Layer 3 of a small transformer language model trained on English Wikipedia (13 layers, counted from 0, width 128).
A neuron's activation on a vector x is GELU(weights . x + bias), where the dot is the dot product.

Input weights of the MLP neurons that the questions are about. A number n stands for (n - 500) times 0.00076.
n10 (bias -0.170): 418,367,651,550,350,663,656,458,566,524,476,579,697,481,428,410,758,616,303,488,523,682,488,556,523,165,488,572,611,455,529,398,448,479,548,366,581,676,749,585,271,192,629,549,718,562,203,443,452,459,301,407,439,584,453,492,538,610,277,572,629,460,349,584,245,556,516,404,380,349,467,463,496,441,329,500,707,508,346,564,553,130,816,736,485,660,645,407,516,369,393,500,496,492,612,300,459,407,523,656,528,622,706,546,578,548,525,528,856,516,307,433,464,410,504,521,543,444,388,674,481,784,412,388,438,288,666,375
n13 (bias -0.064): 443,462,504,711,145,792,679,223,623,479,318,310,579,402,408,490,327,454,363,535,404,337,594,418,531,507,518,554,551,576,449,694,656,431,315,447,476,555,511,564,275,678,507,594,479,649,368,374,295,457,596,575,464,468,596,500,510,281,550,490,595,334,500,368,464,564,493,432,534,503,630,484,440,413,479,226,455,816,486,411,618,489,457,373,497,558,640,375,613,608,483,493,475,489,609,473,367,490,374,455,379,583,449,398,640,413,595,619,571,521,483,587,702,552,455,504,613,669,577,521,425,577,735,581,668,533,583,671
n32 (bias -0.061): 474,620,379,582,445,472,547,415,399,589,607,585,818,535,617,539,381,650,511,372,339,594,522,386,549,549,303,476,600,588,455,739,572,719,468,358,372,357,566,179,429,346,401,320,518,597,475,629,543,420,402,451,438,557,552,264,197,441,478,486,530,518,459,757,608,577,365,304,302,755,448,416,572,518,698,371,623,528,575,412,778,660,587,325,466,476,486,555,320,455,565,518,576,533,658,566,320,407,591,644,504,570,489,507,469,482,571,651,473,720,468,528,511,402,641,312,517,485,548,553,486,530,444,446,377,283,518,336
n36 (bias -0.055): 563,653,573,560,486,641,773,562,408,331,464,514,489,623,404,511,298,565,316,597,362,599,306,602,447,374,534,507,455,527,451,422,496,571,200,448,468,671,522,640,518,536,452,590,390,415,435,410,591,452,596,447,496,445,376,551,675,463,596,318,500,372,404,336,493,356,515,628,687,438,377,500,416,666,559,431,422,414,796,606,623,518,408,771,514,468,635,796,321,507,503,396,485,430,507,700,679,507,442,527,526,221,485,595,543,703,425,402,253,597,482,594,595,461,608,523,677,383,285,424,206,428,587,756,667,576,518,496
n72 (bias -0.071): 446,616,760,358,375,386,435,641,655,327,622,358,552,419,640,422,527,610,492,398,366,541,543,479,649,659,807,406,577,428,646,422,454,288,436,736,529,691,679,403,398,467,352,316,646,408,496,617,294,442,619,418,504,729,645,561,489,590,357,507,559,745,378,399,554,394,632,504,400,529,500,493,580,485,356,671,321,274,519,550,407,334,539,468,558,378,409,666,435,566,744,734,527,708,496,555,410,436,396,697,596,515,681,673,500,447,792,203,375,418,263,391,492,299,504,427,456,467,449,342,259,564,544,447,485,516,560,622
n81 (bias -0.037): 317,496,536,397,419,526,428,489,341,575,470,567,620,404,496,493,465,595,676,425,485,382,453,479,671,652,311,435,471,679,761,531,650,402,511,434,647,317,262,434,500,377,185,602,592,271,606,527,875,523,481,597,269,527,600,504,372,395,504,464,698,580,514,423,443,308,376,468,470,652,621,543,664,610,597,603,306,632,591,644,376,411,577,583,511,489,837,620,913,544,376,496,462,419,313,243,352,472,565,540,523,377,433,467,507,701,721,527,456,745,511,568,289,410,508,606,459,296,425,556,582,397,500,519,534,464,459,474
n103 (bias -0.096): 421,462,569,320,623,586,543,327,714,439,423,576,504,478,545,492,453,322,408,508,481,208,393,457,292,468,516,743,433,544,424,349,792,444,561,512,333,488,591,524,699,613,537,718,621,418,604,655,504,362,523,557,680,314,605,311,815,627,508,496,472,422,500,475,536,392,496,493,500,595,484,315,736,730,650,643,383,557,454,311,516,484,304,412,467,526,518,425,690,448,884,400,598,414,419,772,338,410,511,512,324,618,560,455,357,396,656,608,238,464,469,764,371,625,426,702,470,355,339,389,636,605,411,469,489,589,534,410
n137 (bias -0.143): 460,305,350,307,683,383,431,492,437,556,724,462,355,283,245,606,282,392,593,675,386,437,234,492,593,482,509,385,475,833,101,473,430,612,217,456,521,645,491,403,829,741,557,553,238,609,663,309,537,553,635,264,552,344,273,272,475,412,482,610,693,435,602,571,488,796,381,548,534,467,447,411,349,423,421,664,623,684,628,622,681,746,500,536,281,605,372,579,339,508,290,474,356,469,517,546,708,672,549,637,513,653,576,446,323,461,473,504,752,738,543,620,653,466,495,542,441,602,487,649,698,374,459,218,686,432,384,471
n140 (bias -0.054): 589,372,675,583,741,591,580,759,577,550,395,397,311,433,416,393,456,475,589,597,387,496,552,352,369,655,507,641,423,684,462,622,595,406,425,309,500,511,433,533,597,610,356,389,376,672,737,511,539,268,574,496,639,659,345,587,451,278,504,514,444,453,466,563,527,454,766,416,493,569,351,368,489,457,304,489,369,568,733,636,448,493,320,504,514,250,559,662,584,469,421,382,358,537,268,451,444,537,473,404,474,536,526,626,507,601,628,536,458,385,511,479,599,581,784,527,620,457,492,768,398,496,394,790,337,394,726,412
n150 (bias -0.091): 496,603,389,545,521,675,681,331,539,575,457,375,436,349,343,301,489,627,366,414,588,700,522,537,518,451,571,476,587,425,553,389,537,421,457,610,605,272,430,467,396,256,311,437,625,507,460,489,453,459,327,302,478,485,525,334,576,778,721,220,628,307,421,743,459,593,648,456,272,634,701,344,486,457,408,754,482,453,557,384,278,386,625,635,507,684,572,555,515,587,649,464,559,419,427,444,415,419,456,680,562,543,287,802,535,518,658,565,415,544,382,374,573,507,577,562,690,454,474,461,489,511,670,380,553,504,428,539
n153 (bias -0.028): 514,629,573,564,350,543,490,589,604,640,283,429,775,694,347,503,563,486,607,319,456,326,436,387,638,377,346,602,410,335,579,415,570,518,610,689,540,547,429,549,534,588,598,716,640,433,747,447,511,398,419,318,399,555,419,658,377,493,500,487,489,309,693,361,468,459,454,286,400,422,493,529,393,558,581,334,415,568,657,617,521,388,504,250,477,470,543,426,583,453,589,729,423,580,711,297,556,510,464,620,420,466,500,470,517,411,572,507,456,465,333,394,712,655,288,529,483,725,396,408,554,385,395,493,436,615,486,685
n180 (bias -0.117): 336,635,473,241,514,637,493,550,587,596,734,320,672,698,712,595,421,574,277,441,471,648,167,403,580,418,465,404,425,489,160,531,417,631,563,515,643,644,504,492,603,456,380,385,553,421,570,607,363,530,413,369,511,459,398,481,479,546,576,521,570,598,673,565,437,604,660,514,637,839,576,427,593,271,519,843,442,533,386,493,500,674,561,535,422,667,443,402,496,478,525,662,545,715,582,327,447,306,426,563,466,350,400,218,656,571,473,429,638,412,526,474,462,482,378,361,391,369,496,611,417,667,621,354,325,457,644,489
n197 (bias -0.078): 472,433,561,689,530,487,266,592,657,629,418,524,443,400,496,493,524,462,398,514,550,337,482,346,570,590,312,493,470,487,461,560,708,415,480,643,553,439,567,462,385,430,464,419,712,540,360,451,563,371,597,323,396,857,493,373,477,581,542,455,564,531,633,755,503,665,360,414,267,542,317,500,545,412,560,428,527,507,575,645,616,503,483,336,628,453,477,720,290,510,621,724,209,524,531,583,598,376,367,518,430,635,333,700,473,623,486,569,525,525,442,378,535,547,729,412,483,639,450,463,493,572,317,424,336,564,306,420
n220 (bias -0.037): 254,567,613,772,424,472,324,493,402,393,543,475,659,549,610,384,703,493,526,585,699,375,718,329,553,395,366,449,321,632,582,570,323,582,539,708,469,496,551,533,379,672,575,367,736,490,504,448,422,639,598,521,584,507,469,529,614,228,722,229,339,504,463,546,591,442,489,503,507,534,426,493,683,575,474,543,605,465,418,432,302,456,678,459,582,455,674,227,428,645,610,610,511,558,399,344,504,590,409,458,500,535,304,389,724,521,400,478,553,324,709,329,547,437,473,580,326,711,358,596,685,496,448,410,626,410,479,451
n248 (bias -0.068): 549,500,655,393,511,582,430,440,647,595,500,413,805,532,329,529,589,496,405,478,687,543,508,421,486,716,416,553,472,538,485,319,407,485,647,537,649,303,243,429,325,594,539,538,496,550,782,538,500,594,572,252,496,836,619,474,351,440,264,754,446,407,605,486,445,717,571,510,411,549,447,552,533,463,436,544,428,347,507,434,451,564,350,500,690,270,644,316,652,536,458,522,601,227,426,735,342,497,677,328,429,648,561,450,464,482,511,563,508,715,474,485,493,341,453,382,579,342,351,649,410,327,408,400,266,388,547,335
n267 (bias -0.031): 586,730,447,737,503,347,597,561,428,593,480,705,444,386,461,447,382,587,345,450,457,454,641,453,602,577,538,554,432,418,465,583,544,476,723,282,403,539,270,452,424,411,557,448,514,688,587,679,507,445,529,454,466,517,399,383,593,637,483,560,273,399,408,497,500,396,490,596,445,490,459,484,198,567,401,493,516,321,580,607,428,415,360,458,343,719,426,422,443,675,327,566,619,728,678,345,637,584,351,425,633,546,361,438,480,530,507,530,593,449,639,377,503,470,560,550,611,489,266,613,693,546,556,588,395,510,663,297
n303 (bias -0.148): 401,541,580,853,407,537,567,432,569,367,571,632,529,695,575,582,551,307,435,508,496,496,491,167,320,284,487,512,472,701,343,543,551,435,604,632,520,716,517,355,429,365,253,612,661,569,408,634,591,474,479,402,602,546,439,454,593,251,581,421,745,437,734,523,532,257,551,368,516,424,401,677,420,479,376,416,759,288,554,773,449,474,679,613,540,373,692,521,280,492,279,575,445,470,239,504,298,286,655,655,755,669,487,280,791,412,413,613,589,680,392,413,470,356,344,778,247,410,461,488,410,597,531,677,319,474,750,484
n330 (bias -0.095): 334,605,660,572,367,647,262,632,440,411,421,585,272,279,365,337,462,459,653,493,510,396,415,416,618,518,500,566,610,601,436,596,629,368,366,644,480,576,429,588,486,500,739,606,497,460,476,603,537,623,466,463,545,410,598,400,414,461,433,591,489,559,572,297,500,751,486,500,433,503,429,367,576,517,627,718,439,418,551,428,496,668,489,539,553,483,704,514,483,583,447,562,371,367,431,337,454,494,451,325,643,615,193,456,231,497,661,697,482,592,445,295,643,530,204,765,681,478,554,507,382,518,554,510,419,464,377,530
n365 (bias -0.064): 500,358,430,468,534,591,488,303,557,457,656,681,365,613,310,577,417,313,560,407,443,337,624,635,477,349,383,683,568,419,302,304,405,464,446,464,222,586,688,460,616,565,467,648,547,379,411,448,521,337,744,565,512,383,371,664,582,396,587,633,488,425,711,697,625,333,620,565,602,519,396,526,734,558,169,711,446,531,473,493,584,560,314,241,403,203,362,758,390,485,522,543,500,350,555,353,504,507,482,558,314,458,379,508,431,481,577,629,388,412,554,523,539,569,467,500,458,475,650,419,416,977,688,692,382,736,608,378
n380 (bias -0.074): 459,704,600,375,415,493,602,737,696,489,628,241,460,422,515,579,482,639,455,612,707,319,342,473,657,676,508,308,363,638,455,605,286,636,449,541,518,462,522,515,616,439,382,436,323,334,409,571,563,299,493,479,441,621,564,325,619,406,489,417,439,603,600,490,401,477,742,273,348,580,579,281,562,656,489,540,461,551,580,428,743,541,448,481,486,504,277,455,419,553,374,507,441,522,482,652,489,469,783,473,304,608,572,447,650,587,246,339,512,634,442,268,526,607,264,637,649,637,394,533,361,595,469,397,425,466,399,632
n390 (bias -0.058): 480,488,399,488,515,492,556,679,473,397,548,362,622,326,627,370,557,556,253,627,598,477,410,325,520,429,661,538,462,372,483,229,330,517,619,407,604,257,275,524,749,449,511,874,690,372,480,393,578,431,492,453,455,792,465,273,369,357,577,289,525,581,750,342,459,539,684,500,628,614,479,309,468,294,823,436,504,579,698,530,365,480,435,334,607,761,485,423,580,550,320,643,581,318,348,446,705,793,523,542,374,355,554,628,656,516,529,456,606,488,377,773,423,488,483,650,519,530,367,741,621,475,521,452,355,321,528,469
n415 (bias -0.138): 727,411,500,434,744,508,508,504,681,551,623,375,535,504,646,566,105,334,753,457,539,423,707,349,624,554,811,575,500,414,393,273,484,561,209,484,515,371,423,448,394,585,504,610,636,584,257,402,320,270,353,265,676,552,458,390,599,370,339,485,586,528,332,544,485,568,383,529,354,601,805,341,389,178,480,595,601,539,602,787,185,524,480,730,523,431,575,496,544,492,364,700,460,572,468,500,391,460,593,370,356,387,500,615,639,595,566,583,462,387,508,465,528,581,483,356,719,479,442,610,488,405,599,568,721,479,590,608
n434 (bias -0.034): 517,661,585,291,561,529,487,698,630,377,600,569,781,536,567,533,564,359,210,294,366,480,665,462,529,563,663,497,516,554,590,493,710,535,467,541,607,286,551,510,457,467,564,428,463,549,440,683,413,562,277,323,388,621,330,330,271,473,534,380,612,530,602,509,387,636,476,568,422,538,400,472,741,493,435,591,602,490,633,487,353,732,432,424,651,703,455,418,564,471,638,540,500,415,450,345,407,497,497,394,395,576,555,425,611,670,559,349,464,425,589,311,520,336,592,421,461,496,392,590,477,367,451,436,470,448,596,330
n436 (bias -0.028): 497,516,653,164,423,554,579,585,555,363,497,259,585,602,615,289,457,454,701,366,548,471,401,481,426,424,592,468,471,360,479,639,577,640,286,581,510,583,554,295,507,442,453,598,406,471,280,585,511,652,548,448,339,570,584,249,433,564,416,525,665,627,450,388,308,450,723,482,603,513,405,435,431,372,510,715,510,706,523,578,561,443,446,538,434,568,626,493,706,452,484,392,483,698,384,500,517,414,597,437,389,630,500,522,506,619,706,669,384,301,552,549,350,461,391,521,613,617,387,569,606,389,573,477,639,465,493,535
n507 (bias -0.085): 462,741,697,521,365,483,606,377,444,335,497,386,537,431,586,396,380,609,458,503,503,655,363,532,513,489,525,484,638,590,521,549,421,236,409,517,451,668,326,365,588,553,591,605,714,474,324,283,445,375,706,533,293,381,430,520,644,451,590,378,273,538,461,656,510,405,403,314,490,662,510,494,578,449,316,718,674,621,605,503,316,573,458,461,471,443,438,611,366,585,546,571,662,631,674,566,584,551,510,514,569,463,634,298,384,565,571,207,554,382,362,571,620,373,648,617,619,420,546,480,314,450,504,500,547,447,486,596
n510 (bias -0.080): 618,383,569,560,507,533,473,559,515,591,546,594,496,649,314,598,430,596,583,451,451,545,539,614,721,580,520,416,518,182,408,457,756,548,630,570,688,540,747,516,470,346,609,260,733,322,534,441,234,410,339,485,589,458,421,320,389,453,578,366,584,345,377,792,496,516,488,486,612,456,689,245,630,705,394,538,598,572,626,561,680,363,551,488,419,399,595,633,407,241,533,679,457,504,189,600,366,429,381,512,348,692,425,452,672,718,488,527,455,320,549,287,570,662,362,266,586,750,448,549,395,580,532,477,432,520,363,526
n511 (bias -0.102): 249,424,677,479,503,643,450,695,340,437,393,688,636,497,443,507,795,282,452,490,428,536,576,372,628,799,573,234,345,386,733,414,439,458,583,578,455,278,442,561,414,454,561,538,432,493,383,545,442,517,536,418,473,510,402,446,539,462,677,582,545,473,239,466,550,619,360,512,634,551,579,607,476,490,527,473,457,586,577,491,370,401,480,441,442,441,548,200,510,552,439,543,707,439,413,789,393,453,437,727,575,490,583,578,431,634,434,591,500,541,417,417,558,414,610,683,458,547,531,550,461,619,637,304,536,482,527,434

Each question shows a token from some text and the vector x that enters the MLP there. A number n stands for (n - 500) times 0.011.

" the": 552,702,380,504,447,352,366,493,413,547,496,500,527,641,410,675,607,544,535,544,436,555,398,488,368,581,707,617,284,397,426,564,302,359,489,373,433,560,485,465,264,458,549,515,507,469,492,527,561,633,353,637,499,493,614,825,510,709,546,568,360,910,440,434,580,753,605,693,447,474,556,646,355,633,510,365,528,610,534,493,448,511,445,445,446,533,486,508,357,482,524,395,331,401,335,459,455,384,298,456,499,492,704,547,713,456,315,409,336,632,555,538,333,520,375,530,594,411,518,714,520,421,438,445,566,682,432,554
Which neuron lights up most? n36

"ly": 421,467,524,466,588,545,431,414,500,586,301,621,332,459,452,496,549,438,628,364,552,453,637,550,465,454,760,463,408,504,374,478,526,364,663,440,425,682,621,614,351,460,561,493,598,466,400,552,722,622,227,590,531,322,722,738,516,481,544,414,438,371,560,575,630,435,531,558,617,583,750,670,574,375,502,454,618,409,306,401,528,357,496,611,379,555,398,634,406,564,617,196,359,570,423,433,580,485,448,272,530,543,427,450,539,503,496,339,256,686,423,605,291,686,349,590,428,646,633,657,586,463,429,538,304,606,623,473
Which neuron lights up most? n103

" ": 572,446,411,617,443,325,483,625,414,457,490,340,441,614,541,474,766,488,502,570,294,498,397,316,345,696,758,507,544,456,548,678,368,363,667,446,406,466,489,757,484,606,474,575,400,472,431,433,544,474,393,714,579,501,576,500,488,588,490,668,447,488,396,577,374,588,336,577,543,492,589,707,561,632,467,430,559,634,453,478,312,580,377,330,491,414,651,558,393,440,699,522,394,329,360,356,432,334,466,560,433,603,471,494,338,452,370,517,413,691,608,513,430,601,581,538,605,475,762,666,556,288,234,433,501,704,391,686
The most active neuron and its activation: n511, at about 1.3

" reached": 450,457,333,639,421,492,415,430,447,438,466,597,476,764,618,742,502,493,717,461,372,297,613,568,503,695,593,803,531,511,523,664,195,372,549,495,311,470,356,537,580,467,446,529,617,460,468,406,375,519,363,564,405,460,554,591,456,503,512,311,442,609,481,785,384,726,591,464,349,523,415,799,476,587,561,468,665,680,469,541,657,515,647,376,449,631,434,443,362,384,629,561,420,435,430,358,522,265,522,406,387,522,502,499,362,488,362,441,338,482,678,618,431,767,563,461,504,446,578,478,427,416,452,589,496,446,534,414
Which neuron lights up most? n32

" |\n": 652,601,337,491,449,257,331,566,457,526,498,459,476,610,525,506,631,694,725,312,574,486,547,625,356,414,597,600,461,506,531,528,292,430,646,476,598,579,438,304,348,394,347,593,611,539,481,448,342,516,388,665,529,503,448,440,400,693,544,505,510,553,352,512,269,607,656,825,640,312,490,699,618,484,364,450,533,699,615,393,568,440,608,283,572,548,534,628,514,397,588,467,379,512,497,431,444,474,463,465,482,663,515,484,417,402,470,397,287,434,507,512,432,701,455,477,418,465,606,443,630,452,176,611,561,518,586,630
Which neuron lights up most? n436

"ef": 395,517,470,640,365,579,594,588,528,596,499,528,305,613,565,479,705,482,771,689,540,410,506,503,478,560,576,493,580,311,399,309,466,392,522,571,398,452,435,521,502,771,457,346,768,503,456,579,541,626,283,543,322,694,622,408,545,375,544,491,612,519,422,412,459,606,528,568,521,507,454,569,405,481,408,329,638,506,550,422,470,609,581,584,455,676,352,587,509,429,361,468,493,718,699,283,528,317,306,328,426,717,418,543,382,463,223,381,505,558,528,679,367,548,447,426,411,557,759,599,293,460,485,623,467,436,458,496
The most active neuron and its activation: n197, at about 0.75

"ical": 348,503,488,464,464,475,519,414,429,518,471,578,380,409,549,653,623,511,845,431,403,444,526,538,348,264,781,444,401,303,321,517,446,441,577,558,501,761,442,644,413,492,531,399,446,576,421,557,614,517,355,687,515,486,703,666,248,537,546,608,539,453,451,544,609,438,551,624,469,416,526,735,397,613,553,473,592,587,436,472,480,553,516,339,482,473,609,566,493,604,570,266,507,441,392,593,556,410,326,470,671,473,651,650,700,344,347,281,418,497,465,425,377,635,281,256,644,499,616,634,702,251,515,511,533,513,507,555
Which neuron lights up most? n436

"19": 458,658,350,509,402,472,539,495,438,551,663,525,543,593,536,508,546,435,536,730,650,454,589,544,276,591,671,637,498,541,729,550,432,397,627,500,564,415,416,566,463,608,435,350,523,601,422,580,689,567,311,649,520,652,562,405,525,395,589,463,420,198,429,645,329,540,343,730,444,529,615,963,450,671,355,482,519,364,519,537,451,656,637,246,416,365,322,564,374,444,509,282,244,616,484,372,496,423,347,506,384,571,572,528,490,336,347,439,445,624,568,574,427,449,448,405,486,511,602,530,631,380,476,456,517,577,534,548
The most active neuron and its activation: n220, at about 1.1

" R": 384,477,214,523,579,547,501,593,490,501,600,393,605,581,550,515,578,511,474,456,449,504,470,541,312,624,682,403,557,346,681,456,436,374,526,564,419,442,349,442,584,586,446,479,597,531,341,564,578,646,392,549,710,519,516,635,467,622,418,715,430,382,321,341,329,687,594,513,505,429,476,646,623,724,461,228,439,531,712,568,478,710,530,345,384,665,455,540,351,361,688,410,488,831,491,431,562,311,443,321,458,492,424,630,556,469,436,457,445,579,577,532,558,326,508,493,569,452,639,491,468,339,217,514,588,541,465,668
Which neuron lights up most? n434

"67": 485,653,402,385,453,570,529,521,498,634,645,378,557,569,466,508,407,495,564,773,617,533,561,508,116,507,773,637,438,438,639,550,410,463,418,491,549,629,588,545,391,586,498,552,526,461,465,588,516,440,429,659,604,579,597,595,471,311,428,433,461,344,385,601,356,618,411,507,617,444,507,844,443,619,445,434,459,435,583,409,526,700,617,230,519,427,407,619,477,372,559,141,287,561,420,408,487,434,443,384,527,537,720,565,270,322,314,523,339,505,576,511,476,720,501,377,502,495,611,555,567,338,477,440,502,724,552,695
Which three neurons fire most, strongest first? n140, n13, n36

" St": 433,434,431,481,548,364,458,769,386,539,503,395,586,510,609,463,556,573,576,449,486,369,361,693,300,506,606,564,495,306,606,482,244,204,547,456,545,451,507,504,424,395,543,352,577,460,384,476,441,683,457,404,506,567,481,563,633,627,564,669,547,526,539,429,361,727,486,571,277,477,530,579,463,697,463,268,590,560,485,712,508,706,461,293,382,723,591,475,396,444,638,450,318,762,512,490,525,402,418,545,614,494,514,590,391,554,549,477,397,708,692,567,348,501,645,528,465,523,684,457,454,342,427,461,404,368,472,579
Which neuron lights up most? n197

"C": 495,349,530,487,578,598,543,576,566,410,474,421,574,679,728,513,593,541,644,566,402,721,603,636,330,595,470,361,629,466,677,506,252,367,551,361,594,487,534,578,418,512,494,530,528,326,467,559,480,669,501,579,500,684,618,548,524,366,536,684,542,438,387,394,485,797,503,590,429,649,423,635,435,534,364,314,558,519,694,597,550,639,356,240,561,392,246,391,512,483,534,382,349,608,508,482,457,415,620,407,404,449,392,566,379,254,299,388,502,594,649,540,276,457,394,494,695,599,703,426,393,477,449,409,557,487,296,544
The most active neuron and its activation: n248, at about 1.7

"21": 482,653,259,524,448,395,582,501,361,592,545,427,515,471,714,511,557,478,459,659,587,398,560,479,268,573,706,618,487,476,691,617,486,401,504,479,609,457,479,554,442,545,413,382,675,673,361,439,671,505,396,641,548,616,552,445,449,415,567,520,315,253,355,570,405,639,367,615,392,592,575,901,477,563,360,523,451,385,648,516,615,638,571,251,428,404,393,665,450,441,577,231,305,650,367,299,569,344,340,494,418,596,636,550,456,339,383,446,427,603,462,622,465,452,550,373,580,418,688,642,637,415,502,542,562,611,584,538
Which neuron lights up most? n32

"den": 471,370,494,324,480,532,568,543,246,552,316,513,499,538,798,556,714,311,663,421,424,444,427,554,549,635,688,310,377,394,313,721,506,445,476,500,275,665,379,663,434,721,563,563,520,641,507,465,612,620,383,512,603,538,488,655,624,305,512,459,328,373,423,348,564,634,416,603,478,405,692,528,495,588,497,598,512,400,581,594,573,539,764,454,530,609,346,347,525,398,350,486,465,527,552,458,662,295,443,449,557,462,519,555,573,381,503,341,119,476,627,597,324,503,609,402,644,560,598,540,424,469,496,618,498,637,510,384
The most active neuron and its activation: n511, at about 1.2

",": 447,475,363,634,455,367,284,487,361,522,649,513,528,646,364,671,547,569,525,553,542,581,498,529,613,484,566,597,487,596,473,489,518,320,591,377,501,506,433,568,411,639,353,544,443,358,450,311,411,529,265,674,596,610,646,482,362,533,573,454,408,579,354,630,323,615,487,789,489,492,452,845,328,526,399,358,573,555,553,581,489,595,738,407,386,747,497,436,439,550,613,402,362,505,247,372,510,503,647,386,573,434,467,507,486,411,397,281,372,412,575,562,474,708,420,637,577,424,588,604,585,454,339,564,499,624,361,660
The most active neuron and its activation: n220, at about 0.74

" also": 510,577,325,577,479,362,315,509,522,523,395,584,493,637,536,587,467,655,550,461,372,527,463,752,394,480,730,650,449,315,559,419,360,421,567,423,538,374,493,407,479,521,696,504,650,468,464,535,459,631,252,767,494,452,570,570,390,505,429,406,340,461,395,652,418,615,633,664,522,547,555,811,520,583,468,488,420,545,268,554,522,415,464,533,508,685,389,532,429,636,567,480,178,487,515,434,585,396,407,396,574,404,378,428,503,539,397,590,447,580,505,709,345,559,359,444,495,647,703,567,485,394,172,783,540,528,565,332
Which neuron lights up most? n267

"ict": 439,617,397,519,631,333,558,586,477,467,408,380,561,507,520,744,600,390,503,630,383,534,428,452,301,587,659,371,466,507,574,428,452,672,573,480,386,821,527,640,391,523,547,377,457,643,487,695,653,550,549,426,377,447,733,473,376,783,355,420,733,412,390,447,553,379,593,490,403,327,541,686,426,468,378,324,603,578,392,401,596,632,510,401,363,464,471,486,525,505,500,432,556,379,593,451,663,390,554,405,678,500,614,479,613,337,339,327,198,385,625,626,467,589,501,485,460,518,778,596,556,180,466,452,479,626,500,662
The most active neuron and its activation: n436, at about 0.22

" |": 544,469,355,696,266,407,343,442,365,366,590,508,445,663,519,389,523,567,519,470,516,546,400,595,268,530,645,596,393,441,596,563,242,289,605,413,534,483,357,489,510,479,478,488,502,488,522,504,675,550,291,670,568,610,352,354,524,669,507,516,510,770,422,634,361,604,309,658,432,547,676,584,382,516,377,310,545,651,534,459,588,645,645,300,562,766,436,702,544,386,558,376,462,483,411,370,499,380,508,390,495,567,463,540,596,285,592,465,331,575,510,606,436,674,597,426,573,323,683,579,652,506,377,579,494,528,530,576
Which neuron lights up most? n32

"ok": 365,407,484,483,555,459,559,267,517,590,517,365,448,372,627,686,706,343,495,414,359,417,423,462,388,451,542,552,493,503,289,670,321,434,498,357,587,615,443,816,441,619,530,663,531,584,499,575,561,448,418,453,571,560,624,453,397,442,574,481,474,349,556,511,618,633,400,419,505,456,786,246,247,560,542,587,701,611,574,412,491,642,533,384,467,520,334,637,561,515,567,237,599,639,355,544,396,471,453,366,520,478,605,597,354,523,361,272,261,605,677,668,471,478,460,539,706,517,673,675,539,411,422,606,397,681,433,561
Which three neurons fire most, strongest first? n137, n103, n13

" in": 519,510,502,628,440,438,405,517,431,560,610,473,490,562,513,759,608,498,646,451,658,607,497,567,349,494,572,642,421,459,515,464,449,383,624,491,474,524,341,370,296,432,568,532,411,453,466,437,489,466,269,661,439,478,689,555,493,581,557,566,312,795,353,542,500,714,521,708,407,495,449,744,421,475,496,473,471,536,520,581,646,615,508,406,376,554,466,500,289,346,680,484,576,365,517,254,430,313,523,521,346,500,368,580,471,414,493,352,323,639,582,792,499,738,518,566,475,352,648,523,507,470,252,574,488,587,270,534
The most active neuron and its activation: n32, at about 0.56

".": 405,555,264,671,396,286,444,601,536,509,455,569,469,604,520,491,516,500,515,504,629,600,346,327,363,547,731,539,609,540,542,522,528,479,698,92,563,504,583,729,411,359,441,628,500,514,495,560,518,591,326,686,562,573,566,497,548,455,569,519,499,534,455,452,318,640,394,669,600,416,522,803,466,519,538,378,417,514,463,409,514,508,415,191,390,733,518,622,511,370,506,497,304,449,455,327,629,377,566,334,473,591,412,581,471,358,463,380,339,476,752,444,524,518,445,491,702,459,752,488,521,396,406,541,350,680,462,645
The two highest activations, in order: n267, n330

" published": 403,510,285,633,715,431,373,573,661,486,552,497,501,589,551,706,371,373,574,520,484,355,542,549,453,362,734,539,422,441,499,736,403,577,564,384,496,438,396,421,506,590,607,554,559,594,524,524,524,440,300,611,405,350,738,583,365,552,436,541,623,529,314,557,448,567,611,738,368,605,410,779,383,622,371,508,381,545,461,446,756,431,471,296,416,623,384,441,440,447,624,505,447,370,455,380,481,396,536,337,618,363,525,544,463,509,499,452,352,632,771,627,402,786,375,318,515,456,725,476,404,429,380,588,516,551,432,457
Which three neurons fire most, strongest first? n365, n32, n103

" coming": 522,310,267,659,409,517,431,593,631,525,575,578,584,526,567,685,559,565,531,584,610,644,461,611,564,489,798,704,478,403,489,580,380,353,460,492,414,467,356,600,480,508,368,579,384,401,447,384,385,622,379,509,397,538,549,643,554,467,522,314,501,516,389,601,399,671,612,562,453,372,466,632,407,785,588,598,508,506,510,498,568,433,535,481,436,536,348,517,258,338,842,600,495,413,299,291,493,504,384,452,526,598,529,601,445,523,306,444,398,483,658,633,436,755,324,439,325,384,739,427,456,360,377,527,418,657,548,518
Which neuron lights up most? n510

" and": 436,492,470,431,414,453,364,525,425,475,537,571,550,507,492,755,479,648,484,309,418,648,541,679,433,549,818,547,349,419,363,562,434,414,502,477,493,489,664,468,360,517,518,647,628,607,537,346,620,548,363,600,727,586,558,539,384,492,461,408,424,629,315,611,375,544,506,593,479,521,591,908,425,487,380,559,538,647,414,593,417,502,591,353,329,743,406,706,252,410,666,449,370,517,325,456,463,420,410,429,564,558,326,582,475,406,305,318,463,471,579,579,481,659,555,614,621,458,551,563,557,248,512,539,465,455,371,560
Which neuron lights up most? n510

"ages": 565,332,426,421,489,275,680,416,420,594,613,399,469,651,506,645,466,512,750,472,667,495,430,492,541,683,557,459,453,524,602,623,339,411,623,502,594,548,329,457,502,616,594,716,543,445,388,653,611,531,289,579,473,474,649,529,526,506,530,489,297,483,399,519,522,605,664,467,355,418,670,782,286,530,579,356,435,641,470,513,468,484,360,333,521,451,507,562,553,633,504,488,477,397,422,446,530,333,464,465,486,466,516,685,306,373,410,431,383,599,683,541,350,724,475,369,428,451,817,394,644,469,405,299,189,480,601,632
The most active neuron and its activation: n81, at about 0.74

"aya": 460,567,473,600,436,389,616,331,323,520,522,571,459,393,506,633,696,530,455,560,374,648,629,551,494,476,764,574,268,449,505,623,497,457,565,522,409,755,422,552,381,508,569,569,481,511,369,286,445,491,386,451,469,624,635,614,531,165,447,566,444,251,591,488,631,594,451,513,556,273,469,627,434,580,484,449,451,514,542,395,450,607,523,372,505,646,329,619,637,575,503,308,503,541,368,610,536,419,380,404,541,505,466,631,514,508,357,376,221,526,661,375,663,564,446,481,501,619,866,521,423,332,346,504,486,746,553,689
Which three neurons fire most, strongest first? n13, n36, n153

" In": 486,550,527,609,524,406,471,497,417,617,397,424,497,601,645,668,543,548,504,458,471,435,578,654,425,479,726,466,472,307,530,495,390,490,632,555,541,636,337,339,385,489,428,467,566,560,450,287,600,574,256,726,444,436,543,475,470,619,592,655,560,712,643,393,516,630,653,621,384,490,572,740,522,521,381,417,430,505,584,634,626,563,498,469,419,452,496,629,290,314,676,477,492,587,559,311,405,309,478,369,383,382,515,718,426,351,536,396,223,529,472,570,587,635,442,551,375,462,681,520,520,445,241,444,738,455,264,595
Which neuron lights up most? n72